Layer 13 of a small transformer language model trained on English Wikipedia (16 layers, counted from 0, width 64).
Take only the direct path to the model's output, skipping the later layers: a vector added to the residual stream pushes a token's score in proportion to its dot product with that token's output vector.

Output vectors of the tokens that the questions are about. A number n stands for (n - 128) times 0.028.
"ꦸ": 69, 135, 193, 180, 9, 194, 193, 131, 249, 158, 107, 66, 89, 84, 163, 133, 89, 96, 162, 218, 160, 97, 172, 193, 197, 66, 88, 99, 64, 60, 33, 39, 39, 93, 34, 103, 147, 220, 149, 203, 51, 152, 191, 86, 166, 96, 158, 90, 219, 180, 207, 199, 76, 160, 78, 159, 102, 103, 81, 148, 146, 53, 189, 66
"ː": 122, 134, 169, 153, 84, 161, 135, 123, 156, 119, 117, 103, 118, 126, 152, 128, 120, 103, 139, 170, 158, 107, 142, 173, 145, 125, 148, 134, 101, 106, 79, 77, 129, 124, 95, 110, 126, 149, 146, 122, 114, 159, 122, 95, 150, 98, 151, 120, 173, 156, 172, 183, 116, 154, 83, 135, 124, 143, 106, 124, 116, 94, 157, 124
"History": 110, 92, 120, 163, 93, 115, 136, 148, 175, 143, 118, 67, 120, 112, 92, 104, 105, 82, 147, 166, 126, 118, 132, 151, 141, 109, 95, 151, 106, 115, 86, 102, 108, 136, 114, 86, 146, 133, 180, 164, 110, 108, 138, 120, 116, 170, 152, 135, 159, 144, 142, 138, 101, 137, 125, 159, 117, 131, 132, 123, 116, 113, 141, 126
" debut": 120, 112, 158, 143, 96, 180, 170, 130, 182, 138, 108, 122, 93, 111, 139, 138, 123, 83, 134, 128, 119, 154, 165, 123, 154, 101, 102, 167, 121, 117, 127, 86, 129, 94, 86, 127, 115, 149, 147, 126, 130, 123, 145, 106, 152, 128, 162, 114, 157, 92, 125, 170, 112, 152, 100, 109, 103, 142, 83, 118, 125, 91, 149, 132
"ney": 72, 129, 129, 131, 114, 123, 145, 117, 177, 139, 106, 135, 99, 137, 160, 123, 132, 122, 113, 139, 96, 138, 118, 152, 143, 115, 63, 92, 117, 125, 109, 136, 126, 139, 100, 111, 131, 161, 138, 146, 135, 141, 180, 102, 151, 111, 160, 142, 182, 152, 156, 176, 105, 180, 141, 150, 155, 119, 119, 104, 126, 108, 157, 152
"ç": 110, 129, 128, 139, 93, 156, 139, 143, 159, 152, 127, 103, 114, 101, 188, 141, 121, 94, 122, 143, 126, 109, 142, 138, 138, 94, 133, 136, 156, 104, 115, 104, 105, 124, 96, 93, 139, 156, 142, 166, 110, 124, 167, 116, 145, 135, 134, 110, 173, 169, 126, 153, 135, 168, 114, 110, 125, 133, 153, 123, 123, 98, 167, 94
" Award": 120, 112, 133, 137, 95, 163, 160, 117, 168, 151, 118, 139, 143, 105, 113, 122, 109, 90, 143, 115, 126, 150, 146, 155, 149, 125, 100, 138, 137, 112, 109, 122, 112, 130, 94, 116, 146, 136, 158, 151, 97, 95, 182, 99, 157, 135, 141, 97, 159, 149, 143, 149, 96, 136, 104, 94, 124, 110, 94, 160, 145, 99, 157, 132
" player": 123, 105, 133, 133, 101, 164, 144, 118, 141, 143, 103, 136, 106, 133, 145, 147, 136, 163, 135, 132, 154, 124, 148, 139, 153, 94, 132, 126, 143, 137, 130, 93, 116, 128, 113, 131, 130, 172, 124, 136, 119, 121, 136, 109, 140, 137, 146, 138, 143, 132, 145, 161, 110, 172, 125, 107, 137, 127, 94, 125, 120, 104, 154, 124
" race": 95, 111, 159, 133, 118, 143, 143, 127, 145, 128, 123, 114, 93, 132, 134, 136, 137, 159, 137, 136, 134, 93, 132, 143, 155, 113, 144, 120, 128, 129, 113, 112, 128, 102, 98, 134, 128, 139, 118, 137, 110, 147, 132, 120, 115, 107, 123, 138, 144, 123, 141, 159, 124, 154, 125, 134, 135, 143, 106, 118, 116, 93, 146, 126
" been": 125, 132, 170, 141, 94, 149, 138, 147, 192, 119, 91, 99, 121, 66, 144, 134, 126, 115, 119, 155, 121, 100, 132, 131, 149, 92, 88, 147, 83, 95, 102, 37, 153, 137, 77, 110, 120, 167, 152, 129, 136, 145, 107, 122, 138, 120, 118, 114, 159, 113, 155, 134, 96, 152, 118, 134, 89, 110, 89, 147, 144, 105, 129, 126
"0": 92, 131, 158, 152, 118, 116, 149, 138, 141, 128, 108, 131, 124, 99, 143, 109, 142, 134, 119, 155, 154, 126, 153, 145, 135, 97, 138, 117, 140, 133, 117, 115, 109, 99, 120, 119, 112, 147, 111, 153, 148, 132, 130, 114, 119, 108, 128, 143, 133, 124, 153, 131, 125, 144, 136, 148, 127, 109, 117, 125, 128, 116, 134, 141
"29": 117, 129, 137, 159, 113, 122, 149, 120, 154, 157, 120, 101, 124, 125, 114, 131, 127, 127, 114, 163, 126, 113, 143, 141, 137, 112, 107, 121, 111, 123, 136, 109, 111, 117, 117, 110, 134, 147, 132, 141, 114, 139, 118, 125, 135, 106, 113, 106, 127, 138, 137, 145, 126, 136, 126, 134, 129, 107, 110, 135, 131, 110, 149, 130
"Species": 86, 97, 143, 165, 112, 120, 100, 148, 211, 117, 122, 62, 103, 130, 120, 122, 92, 108, 136, 148, 131, 132, 139, 178, 154, 86, 97, 130, 81, 94, 58, 121, 99, 126, 93, 105, 117, 140, 147, 160, 93, 150, 170, 130, 139, 121, 135, 130, 162, 149, 142, 129, 100, 105, 65, 209, 87, 98, 132, 131, 166, 54, 130, 108
".": 120, 124, 121, 126, 153, 108, 116, 117, 139, 162, 141, 118, 133, 128, 140, 158, 125, 166, 108, 112, 117, 124, 121, 127, 120, 140, 139, 124, 124, 161, 133, 101, 149, 123, 120, 152, 129, 104, 119, 105, 128, 124, 108, 133, 113, 142, 160, 124, 126, 116, 121, 114, 122, 135, 150, 125, 150, 125, 144, 162, 134, 133, 106, 139
"====": 133, 125, 127, 144, 117, 174, 176, 138, 170, 145, 134, 131, 119, 92, 143, 147, 137, 108, 95, 131, 139, 120, 140, 170, 142, 143, 87, 152, 143, 134, 98, 140, 94, 92, 126, 127, 153, 166, 115, 166, 110, 160, 130, 122, 147, 156, 137, 144, 148, 113, 164, 166, 113, 126, 110, 148, 80, 83, 90, 122, 129, 94, 120, 114

Output weights of attention head 1. The head adds the sum of these rows, row i times number i of z. A number n stands for (n - 128) times 0.0038.
o0: 142, 142, 153, 101, 92, 157, 85, 97, 113, 111, 216, 104, 126, 86, 133, 103, 153, 99, 101, 58, 134, 139, 134, 144, 177, 85, 140, 239, 171, 153, 176, 159, 131, 110, 163, 88, 161, 152, 129, 207, 155, 177, 164, 29, 141, 96, 157, 142, 181, 65, 121, 64, 105, 102, 139, 107, 69, 111, 152, 156, 135, 72, 175, 68
o1: 95, 106, 138, 154, 76, 138, 204, 143, 131, 148, 116, 173, 111, 107, 134, 94, 142, 74, 163, 163, 83, 124, 132, 117, 115, 82, 75, 120, 144, 116, 86, 128, 100, 105, 155, 110, 141, 107, 146, 149, 125, 115, 148, 55, 128, 100, 136, 123, 107, 83, 141, 140, 98, 135, 127, 164, 79, 120, 134, 95, 83, 99, 178, 95
o2: 143, 147, 80, 153, 123, 103, 192, 135, 130, 159, 110, 137, 138, 119, 95, 130, 131, 111, 143, 144, 110, 138, 156, 122, 83, 106, 79, 159, 114, 104, 128, 183, 126, 102, 145, 103, 131, 148, 91, 136, 174, 166, 154, 128, 143, 84, 133, 92, 116, 155, 91, 130, 182, 115, 116, 123, 121, 100, 136, 112, 84, 120, 101, 92
o3: 121, 89, 75, 102, 128, 151, 171, 137, 168, 118, 99, 93, 166, 123, 146, 171, 118, 143, 134, 119, 103, 131, 143, 72, 193, 151, 84, 105, 88, 107, 107, 139, 166, 80, 130, 138, 152, 162, 156, 131, 75, 109, 189, 208, 126, 149, 131, 69, 108, 87, 127, 151, 167, 172, 135, 129, 126, 76, 89, 178, 90, 84, 106, 108
o4: 104, 66, 102, 135, 129, 123, 138, 160, 86, 210, 150, 123, 82, 140, 106, 130, 125, 146, 130, 135, 165, 99, 100, 107, 186, 156, 128, 105, 154, 164, 139, 131, 171, 98, 130, 119, 168, 132, 101, 151, 93, 135, 147, 126, 80, 144, 121, 181, 145, 116, 110, 194, 143, 118, 138, 162, 160, 49, 153, 101, 106, 131, 140, 155
o5: 56, 140, 171, 103, 109, 109, 115, 187, 162, 138, 73, 95, 158, 146, 116, 106, 99, 159, 128, 159, 69, 125, 102, 88, 85, 97, 142, 155, 103, 78, 117, 169, 107, 113, 163, 156, 140, 76, 143, 181, 98, 103, 143, 137, 38, 151, 95, 46, 66, 120, 165, 112, 144, 130, 203, 136, 95, 100, 163, 158, 135, 157, 134, 123
o6: 92, 163, 118, 108, 152, 129, 105, 97, 154, 159, 145, 126, 137, 136, 163, 146, 135, 151, 138, 125, 116, 131, 128, 117, 222, 162, 134, 107, 106, 167, 142, 105, 159, 102, 82, 131, 136, 128, 111, 106, 128, 194, 96, 158, 102, 121, 133, 174, 177, 124, 142, 99, 145, 115, 116, 100, 129, 120, 138, 140, 127, 130, 83, 156
o7: 116, 119, 113, 127, 129, 96, 51, 139, 123, 124, 121, 146, 139, 98, 113, 178, 118, 104, 149, 168, 84, 143, 215, 49, 165, 126, 123, 105, 95, 133, 93, 141, 124, 110, 98, 143, 110, 103, 126, 101, 157, 119, 157, 125, 155, 191, 157, 138, 194, 174, 119, 136, 112, 104, 78, 154, 121, 85, 148, 129, 150, 109, 141, 120
o8: 135, 95, 156, 138, 172, 149, 221, 167, 102, 183, 85, 193, 138, 109, 137, 113, 182, 119, 144, 149, 150, 167, 162, 132, 138, 131, 102, 126, 180, 105, 156, 144, 102, 98, 129, 86, 187, 179, 133, 101, 131, 75, 147, 117, 109, 139, 116, 114, 69, 161, 134, 142, 151, 104, 150, 100, 153, 100, 105, 111, 91, 119, 135, 173
o9: 98, 137, 168, 144, 91, 152, 163, 171, 164, 84, 128, 132, 118, 152, 155, 144, 103, 153, 100, 82, 130, 162, 137, 135, 83, 163, 116, 125, 148, 169, 165, 116, 107, 160, 60, 167, 146, 150, 103, 198, 96, 96, 154, 56, 103, 111, 138, 144, 87, 82, 192, 58, 149, 155, 177, 155, 124, 146, 134, 105, 98, 119, 125, 195
o10: 106, 129, 126, 224, 127, 57, 185, 151, 194, 159, 136, 143, 129, 104, 143, 111, 89, 149, 65, 157, 136, 154, 172, 156, 65, 160, 103, 110, 83, 135, 111, 114, 142, 146, 142, 143, 188, 144, 116, 114, 138, 170, 111, 119, 97, 85, 141, 110, 77, 139, 124, 90, 160, 112, 131, 167, 132, 149, 171, 130, 102, 168, 73, 116
o11: 150, 133, 149, 107, 119, 99, 133, 166, 135, 114, 156, 180, 95, 116, 59, 168, 102, 75, 54, 103, 98, 176, 106, 105, 93, 154, 120, 152, 104, 175, 92, 101, 152, 126, 101, 183, 112, 78, 173, 96, 142, 94, 165, 63, 125, 97, 142, 151, 149, 85, 133, 101, 85, 127, 51, 156, 135, 128, 97, 134, 112, 75, 130, 128
o12: 106, 149, 150, 140, 149, 104, 85, 114, 126, 154, 149, 52, 142, 155, 152, 131, 125, 152, 131, 129, 176, 108, 159, 121, 93, 131, 142, 107, 106, 177, 136, 100, 107, 106, 161, 169, 71, 124, 31, 130, 133, 195, 94, 116, 95, 82, 83, 136, 130, 143, 138, 131, 133, 142, 159, 189, 87, 115, 137, 127, 163, 138, 114, 129
o13: 154, 148, 85, 89, 84, 134, 94, 139, 176, 132, 129, 136, 108, 187, 128, 167, 108, 73, 142, 124, 75, 103, 136, 120, 172, 131, 59, 114, 88, 171, 123, 115, 134, 171, 145, 125, 107, 85, 182, 130, 107, 112, 166, 165, 112, 168, 120, 123, 136, 101, 87, 68, 123, 125, 131, 148, 92, 105, 143, 173, 151, 142, 130, 91
o14: 138, 126, 166, 138, 167, 154, 151, 88, 107, 129, 129, 119, 130, 137, 152, 156, 124, 153, 117, 103, 122, 89, 78, 95, 79, 173, 111, 114, 101, 139, 167, 128, 146, 98, 122, 129, 133, 174, 179, 85, 127, 103, 150, 161, 126, 157, 145, 76, 78, 87, 113, 112, 114, 167, 124, 167, 145, 179, 136, 152, 182, 156, 156, 154
o15: 124, 139, 148, 155, 119, 158, 102, 108, 164, 139, 70, 193, 84, 158, 108, 115, 125, 118, 79, 174, 28, 79, 113, 121, 154, 153, 98, 114, 143, 146, 125, 145, 105, 125, 209, 138, 56, 179, 88, 190, 122, 117, 155, 144, 106, 150, 126, 127, 137, 174, 92, 162, 150, 112, 129, 207, 155, 161, 165, 89, 148, 192, 147, 163
o16: 177, 135, 108, 81, 173, 154, 108, 91, 93, 111, 62, 157, 89, 150, 153, 148, 138, 125, 187, 133, 108, 101, 167, 126, 161, 128, 115, 71, 156, 148, 172, 181, 143, 136, 127, 108, 125, 143, 121, 118, 186, 111, 117, 141, 125, 173, 84, 126, 204, 169, 121, 130, 170, 151, 146, 99, 121, 192, 111, 101, 151, 99, 134, 152
o17: 93, 98, 113, 77, 149, 107, 115, 110, 177, 157, 113, 98, 149, 100, 110, 147, 128, 203, 125, 104, 93, 93, 78, 104, 212, 93, 127, 161, 93, 174, 122, 137, 155, 77, 111, 145, 89, 166, 147, 129, 88, 183, 160, 192, 167, 108, 114, 121, 161, 104, 97, 138, 162, 105, 132, 118, 151, 104, 133, 165, 112, 107, 136, 139
o18: 172, 140, 158, 150, 167, 158, 112, 83, 151, 151, 142, 41, 135, 98, 135, 117, 114, 76, 59, 121, 121, 121, 137, 110, 186, 152, 131, 133, 123, 153, 172, 120, 144, 107, 162, 112, 114, 120, 72, 103, 151, 105, 123, 142, 148, 30, 136, 148, 121, 127, 136, 129, 112, 134, 142, 123, 128, 142, 86, 140, 128, 125, 96, 76
o19: 145, 145, 98, 156, 110, 120, 115, 114, 52, 142, 166, 146, 121, 208, 133, 145, 129, 115, 129, 140, 186, 150, 166, 139, 82, 174, 135, 89, 110, 161, 129, 107, 137, 101, 126, 108, 99, 215, 92, 111, 143, 97, 55, 145, 142, 125, 176, 107, 103, 206, 136, 141, 150, 135, 119, 179, 149, 84, 92, 139, 167, 108, 88, 127
o20: 129, 117, 115, 116, 90, 131, 62, 112, 136, 172, 83, 106, 168, 151, 135, 135, 97, 148, 150, 84, 102, 133, 104, 122, 240, 138, 151, 89, 127, 152, 153, 111, 117, 115, 92, 132, 117, 107, 90, 130, 111, 188, 88, 169, 133, 129, 108, 113, 137, 221, 97, 110, 163, 148, 130, 91, 144, 141, 100, 121, 191, 150, 137, 100
o21: 132, 75, 13, 145, 111, 88, 122, 185, 208, 134, 148, 110, 133, 172, 127, 124, 62, 117, 148, 174, 149, 122, 143, 103, 146, 124, 142, 92, 133, 97, 126, 129, 106, 188, 146, 132, 128, 131, 136, 168, 114, 87, 121, 142, 158, 94, 111, 138, 123, 188, 129, 53, 93, 122, 168, 146, 123, 92, 145, 161, 117, 143, 76, 161
o22: 142, 75, 144, 91, 76, 137, 128, 130, 118, 135, 166, 164, 61, 149, 195, 214, 124, 177, 138, 126, 104, 168, 163, 101, 97, 134, 102, 104, 142, 166, 124, 140, 92, 121, 117, 110, 132, 108, 130, 101, 209, 117, 162, 100, 144, 187, 194, 97, 193, 104, 167, 135, 135, 140, 132, 109, 143, 135, 157, 76, 160, 140, 165, 131
o23: 117, 221, 95, 141, 119, 101, 157, 135, 94, 83, 135, 120, 131, 202, 106, 133, 148, 84, 213, 83, 84, 64, 86, 118, 154, 125, 110, 109, 113, 94, 104, 153, 97, 98, 111, 140, 131, 107, 143, 137, 112, 147, 129, 120, 134, 98, 101, 153, 189, 138, 122, 110, 111, 98, 90, 154, 95, 147, 165, 119, 106, 123, 98, 155
o24: 119, 69, 124, 149, 165, 161, 175, 154, 98, 104, 105, 182, 103, 145, 135, 129, 162, 126, 102, 153, 161, 122, 110, 105, 119, 145, 149, 146, 239, 119, 123, 112, 85, 102, 147, 125, 123, 189, 119, 167, 167, 124, 68, 132, 51, 102, 64, 113, 125, 135, 165, 167, 122, 146, 178, 130, 109, 124, 109, 72, 100, 125, 113, 177
o25: 86, 154, 123, 171, 140, 118, 138, 114, 143, 72, 121, 129, 108, 66, 127, 166, 99, 174, 92, 171, 128, 80, 161, 118, 6, 74, 137, 72, 122, 157, 116, 137, 134, 119, 10, 144, 54, 117, 86, 149, 131, 173, 139, 133, 116, 155, 122, 129, 98, 75, 119, 107, 136, 166, 147, 153, 125, 181, 146, 77, 126, 141, 129, 164
o26: 88, 142, 110, 192, 119, 56, 180, 163, 181, 95, 130, 93, 116, 129, 124, 147, 111, 106, 76, 152, 110, 146, 138, 86, 68, 157, 142, 146, 121, 87, 111, 144, 126, 115, 96, 163, 143, 139, 138, 176, 134, 144, 148, 189, 143, 124, 167, 143, 142, 145, 155, 85, 154, 99, 142, 168, 95, 158, 122, 178, 138, 137, 89, 151
o27: 160, 181, 151, 79, 177, 151, 92, 77, 129, 72, 114, 111, 126, 108, 128, 145, 127, 85, 159, 113, 112, 96, 164, 170, 163, 107, 111, 108, 63, 115, 138, 212, 147, 117, 139, 103, 127, 113, 90, 128, 137, 197, 172, 95, 85, 110, 132, 129, 223, 46, 140, 79, 147, 132, 64, 146, 97, 147, 108, 130, 93, 55, 102, 137
o28: 127, 147, 133, 113, 118, 192, 118, 140, 193, 135, 94, 155, 137, 116, 150, 93, 51, 170, 80, 129, 64, 155, 111, 152, 186, 152, 126, 98, 192, 158, 153, 79, 132, 165, 182, 136, 120, 122, 136, 135, 85, 63, 115, 127, 128, 118, 111, 120, 101, 79, 123, 70, 110, 125, 208, 91, 162, 107, 121, 150, 61, 137, 125, 141
o29: 92, 166, 130, 156, 113, 114, 88, 161, 119, 159, 87, 140, 127, 116, 96, 72, 116, 86, 147, 164, 114, 146, 144, 153, 136, 94, 151, 111, 131, 84, 114, 180, 95, 137, 190, 123, 170, 117, 97, 151, 81, 101, 132, 66, 111, 94, 65, 119, 119, 180, 109, 121, 140, 104, 160, 175, 111, 110, 168, 144, 127, 138, 177, 108
o30: 137, 114, 165, 83, 136, 137, 91, 95, 129, 113, 143, 158, 93, 153, 159, 151, 152, 146, 164, 83, 117, 172, 192, 134, 210, 151, 136, 103, 84, 162, 140, 95, 167, 120, 75, 154, 128, 116, 156, 85, 181, 94, 80, 96, 148, 132, 159, 157, 153, 132, 165, 136, 138, 125, 92, 148, 139, 139, 164, 134, 147, 95, 109, 144
o31: 121, 152, 75, 177, 174, 76, 110, 151, 134, 156, 120, 127, 170, 126, 79, 80, 82, 186, 92, 113, 136, 150, 154, 101, 90, 94, 148, 159, 119, 126, 133, 111, 121, 135, 83, 142, 123, 110, 111, 129, 121, 63, 150, 65, 176, 153, 152, 111, 104, 168, 64, 99, 107, 108, 170, 135, 167, 75, 151, 125, 122, 126, 146, 124

Each question shows a token from some text and the vector z that the head gathered there. A number n stands for (n - 128) times 0.021.

"40": 174, 142, 138, 201, 152, 144, 135, 126, 153, 186, 148, 128, 106, 132, 144, 120, 148, 106, 144, 105, 102, 138, 88, 169, 166, 120, 152, 203, 108, 128, 106, 114
Pushed up most: "===="

"en": 122, 140, 129, 141, 141, 123, 126, 132, 138, 166, 143, 127, 133, 130, 161, 152, 147, 113, 127, 134, 146, 123, 132, 131, 133, 141, 136, 138, 125, 150, 131, 119
Pushed up most: "ney"

"\n": 137, 144, 139, 137, 128, 127, 95, 119, 118, 122, 118, 115, 153, 112, 130, 154, 126, 109, 171, 145, 138, 127, 122, 107, 122, 137, 143, 129, 134, 138, 91, 148
Which three tokens does it push up most, strongest first? "29", "0", "ꦸ"

"st": 111, 149, 119, 124, 122, 129, 141, 142, 121, 117, 125, 130, 139, 133, 114, 133, 114, 120, 142, 116, 143, 132, 108, 135, 137, 136, 123, 135, 132, 129, 121, 119
Which two tokens does it push up most, strongest first? "ꦸ", "Species"

"a": 116, 141, 113, 142, 129, 120, 131, 135, 122, 164, 151, 159, 148, 135, 136, 122, 90, 147, 153, 136, 155, 123, 111, 124, 114, 136, 141, 88, 151, 147, 120, 142
Which two tokens does it push up most, strongest first? ".", "ꦸ"

"on": 134, 150, 118, 128, 123, 122, 129, 137, 121, 123, 122, 132, 132, 126, 104, 126, 113, 125, 143, 107, 140, 144, 103, 134, 137, 121, 118, 139, 135, 146, 121, 124
Pushed up most: "ꦸ"

" (": 164, 140, 113, 90, 171, 101, 147, 93, 128, 124, 117, 97, 144, 93, 114, 155, 102, 131, 165, 94, 176, 81, 86, 120, 122, 127, 104, 127, 136, 152, 123, 137
Which two tokens does it push up most, strongest first? " race", "0"

".": 130, 83, 81, 79, 119, 118, 187, 134, 72, 165, 198, 149, 195, 166, 178, 133, 72, 148, 110, 148, 181, 144, 170, 96, 104, 158, 157, 87, 148, 68, 159, 153
Pushed up most: "."

" two": 114, 149, 95, 103, 110, 120, 130, 138, 119, 131, 125, 109, 137, 109, 112, 117, 114, 77, 145, 122, 108, 126, 99, 135, 149, 184, 139, 115, 113, 123, 120, 123
Which two tokens does it push up most, strongest first? "0", "ː"

"s": 139, 123, 106, 122, 114, 126, 142, 121, 98, 135, 111, 139, 144, 126, 113, 114, 147, 108, 142, 117, 137, 105, 100, 135, 135, 146, 136, 151, 124, 144, 125, 104
Pushed up most: "ː"

"th": 177, 164, 116, 119, 129, 117, 116, 121, 134, 148, 105, 104, 124, 143, 126, 140, 148, 90, 148, 98, 144, 131, 126, 113, 132, 131, 105, 154, 145, 149, 96, 123
Pushed up most: "ç"

"ver": 155, 148, 107, 103, 135, 135, 136, 140, 122, 145, 117, 124, 144, 117, 118, 126, 132, 119, 117, 117, 156, 135, 147, 127, 141, 125, 115, 128, 127, 129, 144, 133
Pushed up most: " player"

" And": 109, 137, 133, 139, 118, 143, 125, 152, 115, 128, 127, 120, 134, 148, 144, 144, 141, 121, 126, 133, 174, 142, 141, 141, 120, 131, 132, 115, 103, 149, 135, 108
Which of these tokens does it push down most? "===="

"v": 159, 146, 123, 92, 139, 102, 116, 128, 134, 133, 114, 130, 148, 115, 138, 151, 129, 108, 145, 123, 137, 101, 125, 130, 139, 119, 112, 141, 118, 149, 123, 120
Pushed up most: "ː"

";": 146, 160, 115, 78, 112, 153, 116, 154, 103, 127, 124, 143, 138, 132, 132, 148, 114, 108, 104, 112, 167, 111, 149, 112, 127, 146, 114, 118, 130, 139, 132, 141
Which of these tokens does it push down most? "===="

"un": 133, 143, 120, 129, 128, 114, 140, 136, 112, 119, 123, 145, 137, 132, 129, 127, 135, 126, 125, 123, 120, 113, 106, 145, 138, 142, 130, 154, 111, 124, 124, 108
Which of these tokens does it push down most? "."

" W": 132, 171, 119, 126, 129, 152, 123, 135, 129, 139, 162, 129, 124, 140, 137, 129, 109, 118, 120, 109, 132, 147, 130, 127, 132, 133, 149, 105, 119, 145, 124, 129
Which three tokens does it push up most, strongest first? "ꦸ", "History", "Species"

" X": 136, 166, 155, 52, 134, 157, 50, 217, 140, 158, 181, 183, 117, 119, 125, 155, 101, 26, 48, 173, 63, 143, 197, 120, 114, 177, 158, 99, 68, 202, 138, 219
Pushed up most: "History"

"ex": 149, 136, 120, 92, 129, 101, 117, 144, 123, 138, 127, 132, 144, 132, 129, 149, 124, 92, 121, 137, 121, 120, 129, 142, 127, 130, 130, 150, 92, 144, 135, 117
Which two tokens does it push up most, strongest first? "ː", "Species"

"er": 144, 137, 115, 118, 139, 121, 143, 140, 133, 150, 130, 124, 136, 128, 152, 158, 138, 131, 119, 122, 153, 125, 137, 125, 137, 123, 119, 148, 129, 142, 142, 120
Which three tokens does it push up most, strongest first? "ney", " race", " player"

" b": 123, 142, 106, 106, 122, 131, 148, 136, 119, 124, 137, 134, 134, 125, 137, 124, 131, 131, 140, 99, 152, 132, 128, 133, 116, 131, 125, 148, 119, 140, 145, 125
Which of these tokens does it push down most? "===="

" |": 139, 94, 108, 66, 134, 137, 125, 97, 150, 162, 174, 107, 145, 86, 118, 162, 104, 50, 156, 120, 121, 110, 45, 132, 176, 162, 127, 138, 129, 181, 105, 143
Pushed up most: "0"

"kin": 121, 146, 135, 147, 140, 109, 126, 126, 128, 153, 140, 138, 123, 136, 164, 150, 146, 122, 127, 126, 141, 117, 125, 144, 122, 135, 134, 146, 118, 144, 130, 110
Which three tokens does it push up most, strongest first? "ney", "ꦸ", " debut"

"65": 112, 109, 138, 175, 154, 121, 134, 127, 154, 138, 139, 113, 102, 114, 154, 134, 124, 135, 140, 111, 156, 139, 98, 129, 132, 108, 133, 148, 115, 131, 109, 132
Pushed up most: "29"

" 19": 179, 157, 110, 121, 121, 102, 115, 112, 135, 173, 112, 99, 113, 153, 120, 151, 153, 71, 152, 98, 143, 140, 124, 110, 134, 139, 113, 163, 165, 154, 87, 116
Pushed up most: "ç"

"–19": 104, 93, 153, 211, 198, 105, 114, 147, 182, 127, 147, 121, 74, 130, 176, 144, 103, 148, 116, 137, 152, 139, 116, 111, 109, 94, 126, 105, 102, 122, 99, 177
Pushed up most: " Award"

"ke": 110, 130, 101, 139, 134, 129, 149, 132, 81, 105, 99, 148, 141, 155, 107, 73, 112, 110, 160, 132, 122, 102, 90, 106, 97, 191, 101, 157, 130, 117, 109, 115
Which of these tokens does it push down most? "ney"

" Ch": 166, 142, 113, 106, 134, 122, 141, 142, 110, 164, 130, 116, 139, 156, 141, 168, 144, 118, 122, 118, 150, 141, 153, 131, 121, 131, 122, 153, 142, 148, 142, 121
Which two tokens does it push up most, strongest first? "ney", "Species"

");": 148, 163, 133, 113, 129, 155, 85, 116, 128, 128, 115, 156, 131, 150, 115, 118, 98, 92, 133, 114, 126, 144, 122, 116, 125, 110, 113, 105, 132, 163, 99, 154
Pushed up most: "History"

" ": 109, 133, 119, 139, 116, 140, 142, 133, 104, 124, 115, 126, 147, 127, 106, 89, 126, 115, 136, 124, 137, 126, 101, 133, 139, 173, 134, 127, 110, 115, 109, 113
Pushed up most: " been"

" Al": 164, 126, 137, 127, 129, 100, 150, 128, 109, 96, 99, 94, 157, 129, 110, 103, 123, 145, 147, 138, 155, 136, 96, 163, 122, 109, 123, 144, 90, 134, 123, 106
Which of these tokens does it push down most? "ney"

"position": 169, 166, 99, 154, 148, 160, 125, 106, 132, 156, 85, 149, 120, 138, 99, 93, 120, 136, 127, 94, 167, 156, 118, 129, 152, 89, 111, 122, 157, 147, 124, 148
Pushed up most: " Award"

",": 141, 122, 131, 116, 150, 139, 119, 123, 164, 154, 162, 98, 148, 92, 151, 171, 111, 99, 143, 159, 130, 115, 89, 117, 155, 146, 147, 121, 113, 161, 115, 157
Which three tokens does it push up most, strongest first? "0", "29", "===="

" Har": 133, 130, 115, 131, 131, 128, 130, 139, 129, 156, 132, 125, 138, 133, 165, 153, 130, 123, 126, 120, 154, 116, 133, 128, 128, 135, 110, 147, 133, 145, 135, 125
Pushed up most: "ney"

":": 157, 133, 105, 86, 132, 129, 129, 139, 124, 151, 125, 118, 150, 135, 150, 154, 134, 101, 132, 118, 158, 120, 150, 116, 122, 124, 110, 139, 137, 146, 141, 139
Which of these tokens does it push down most? "ꦸ"

"x": 115, 151, 111, 107, 125, 131, 145, 146, 119, 134, 147, 141, 133, 133, 137, 134, 130, 131, 125, 103, 150, 143, 136, 142, 119, 135, 132, 143, 117, 139, 148, 121
Which three tokens does it push up most, strongest first? "Species", "ꦸ", "ney"

"and": 125, 122, 141, 123, 134, 186, 108, 125, 114, 183, 92, 105, 140, 159, 102, 169, 146, 124, 74, 80, 158, 169, 124, 136, 178, 138, 128, 117, 136, 170, 100, 127
Which two tokens does it push up most, strongest first? "History", "ç"

"ed": 120, 149, 114, 119, 123, 137, 144, 137, 123, 131, 135, 135, 127, 132, 139, 127, 139, 137, 131, 94, 149, 134, 135, 140, 113, 128, 130, 146, 120, 134, 150, 120
Which of these tokens does it push down most? "===="

"ic": 158, 119, 109, 139, 141, 98, 131, 136, 78, 125, 104, 160, 125, 110, 76, 101, 95, 164, 149, 94, 134, 174, 57, 157, 113, 109, 162, 151, 91, 174, 111, 129
Which three tokens does it push up most, strongest first? "Species", "ꦸ", "History"

" the": 129, 156, 98, 109, 111, 141, 127, 128, 116, 135, 142, 142, 124, 127, 158, 137, 126, 121, 141, 94, 126, 127, 140, 125, 126, 140, 136, 135, 124, 123, 135, 111
Which two tokens does it push up most, strongest first? " been", " debut"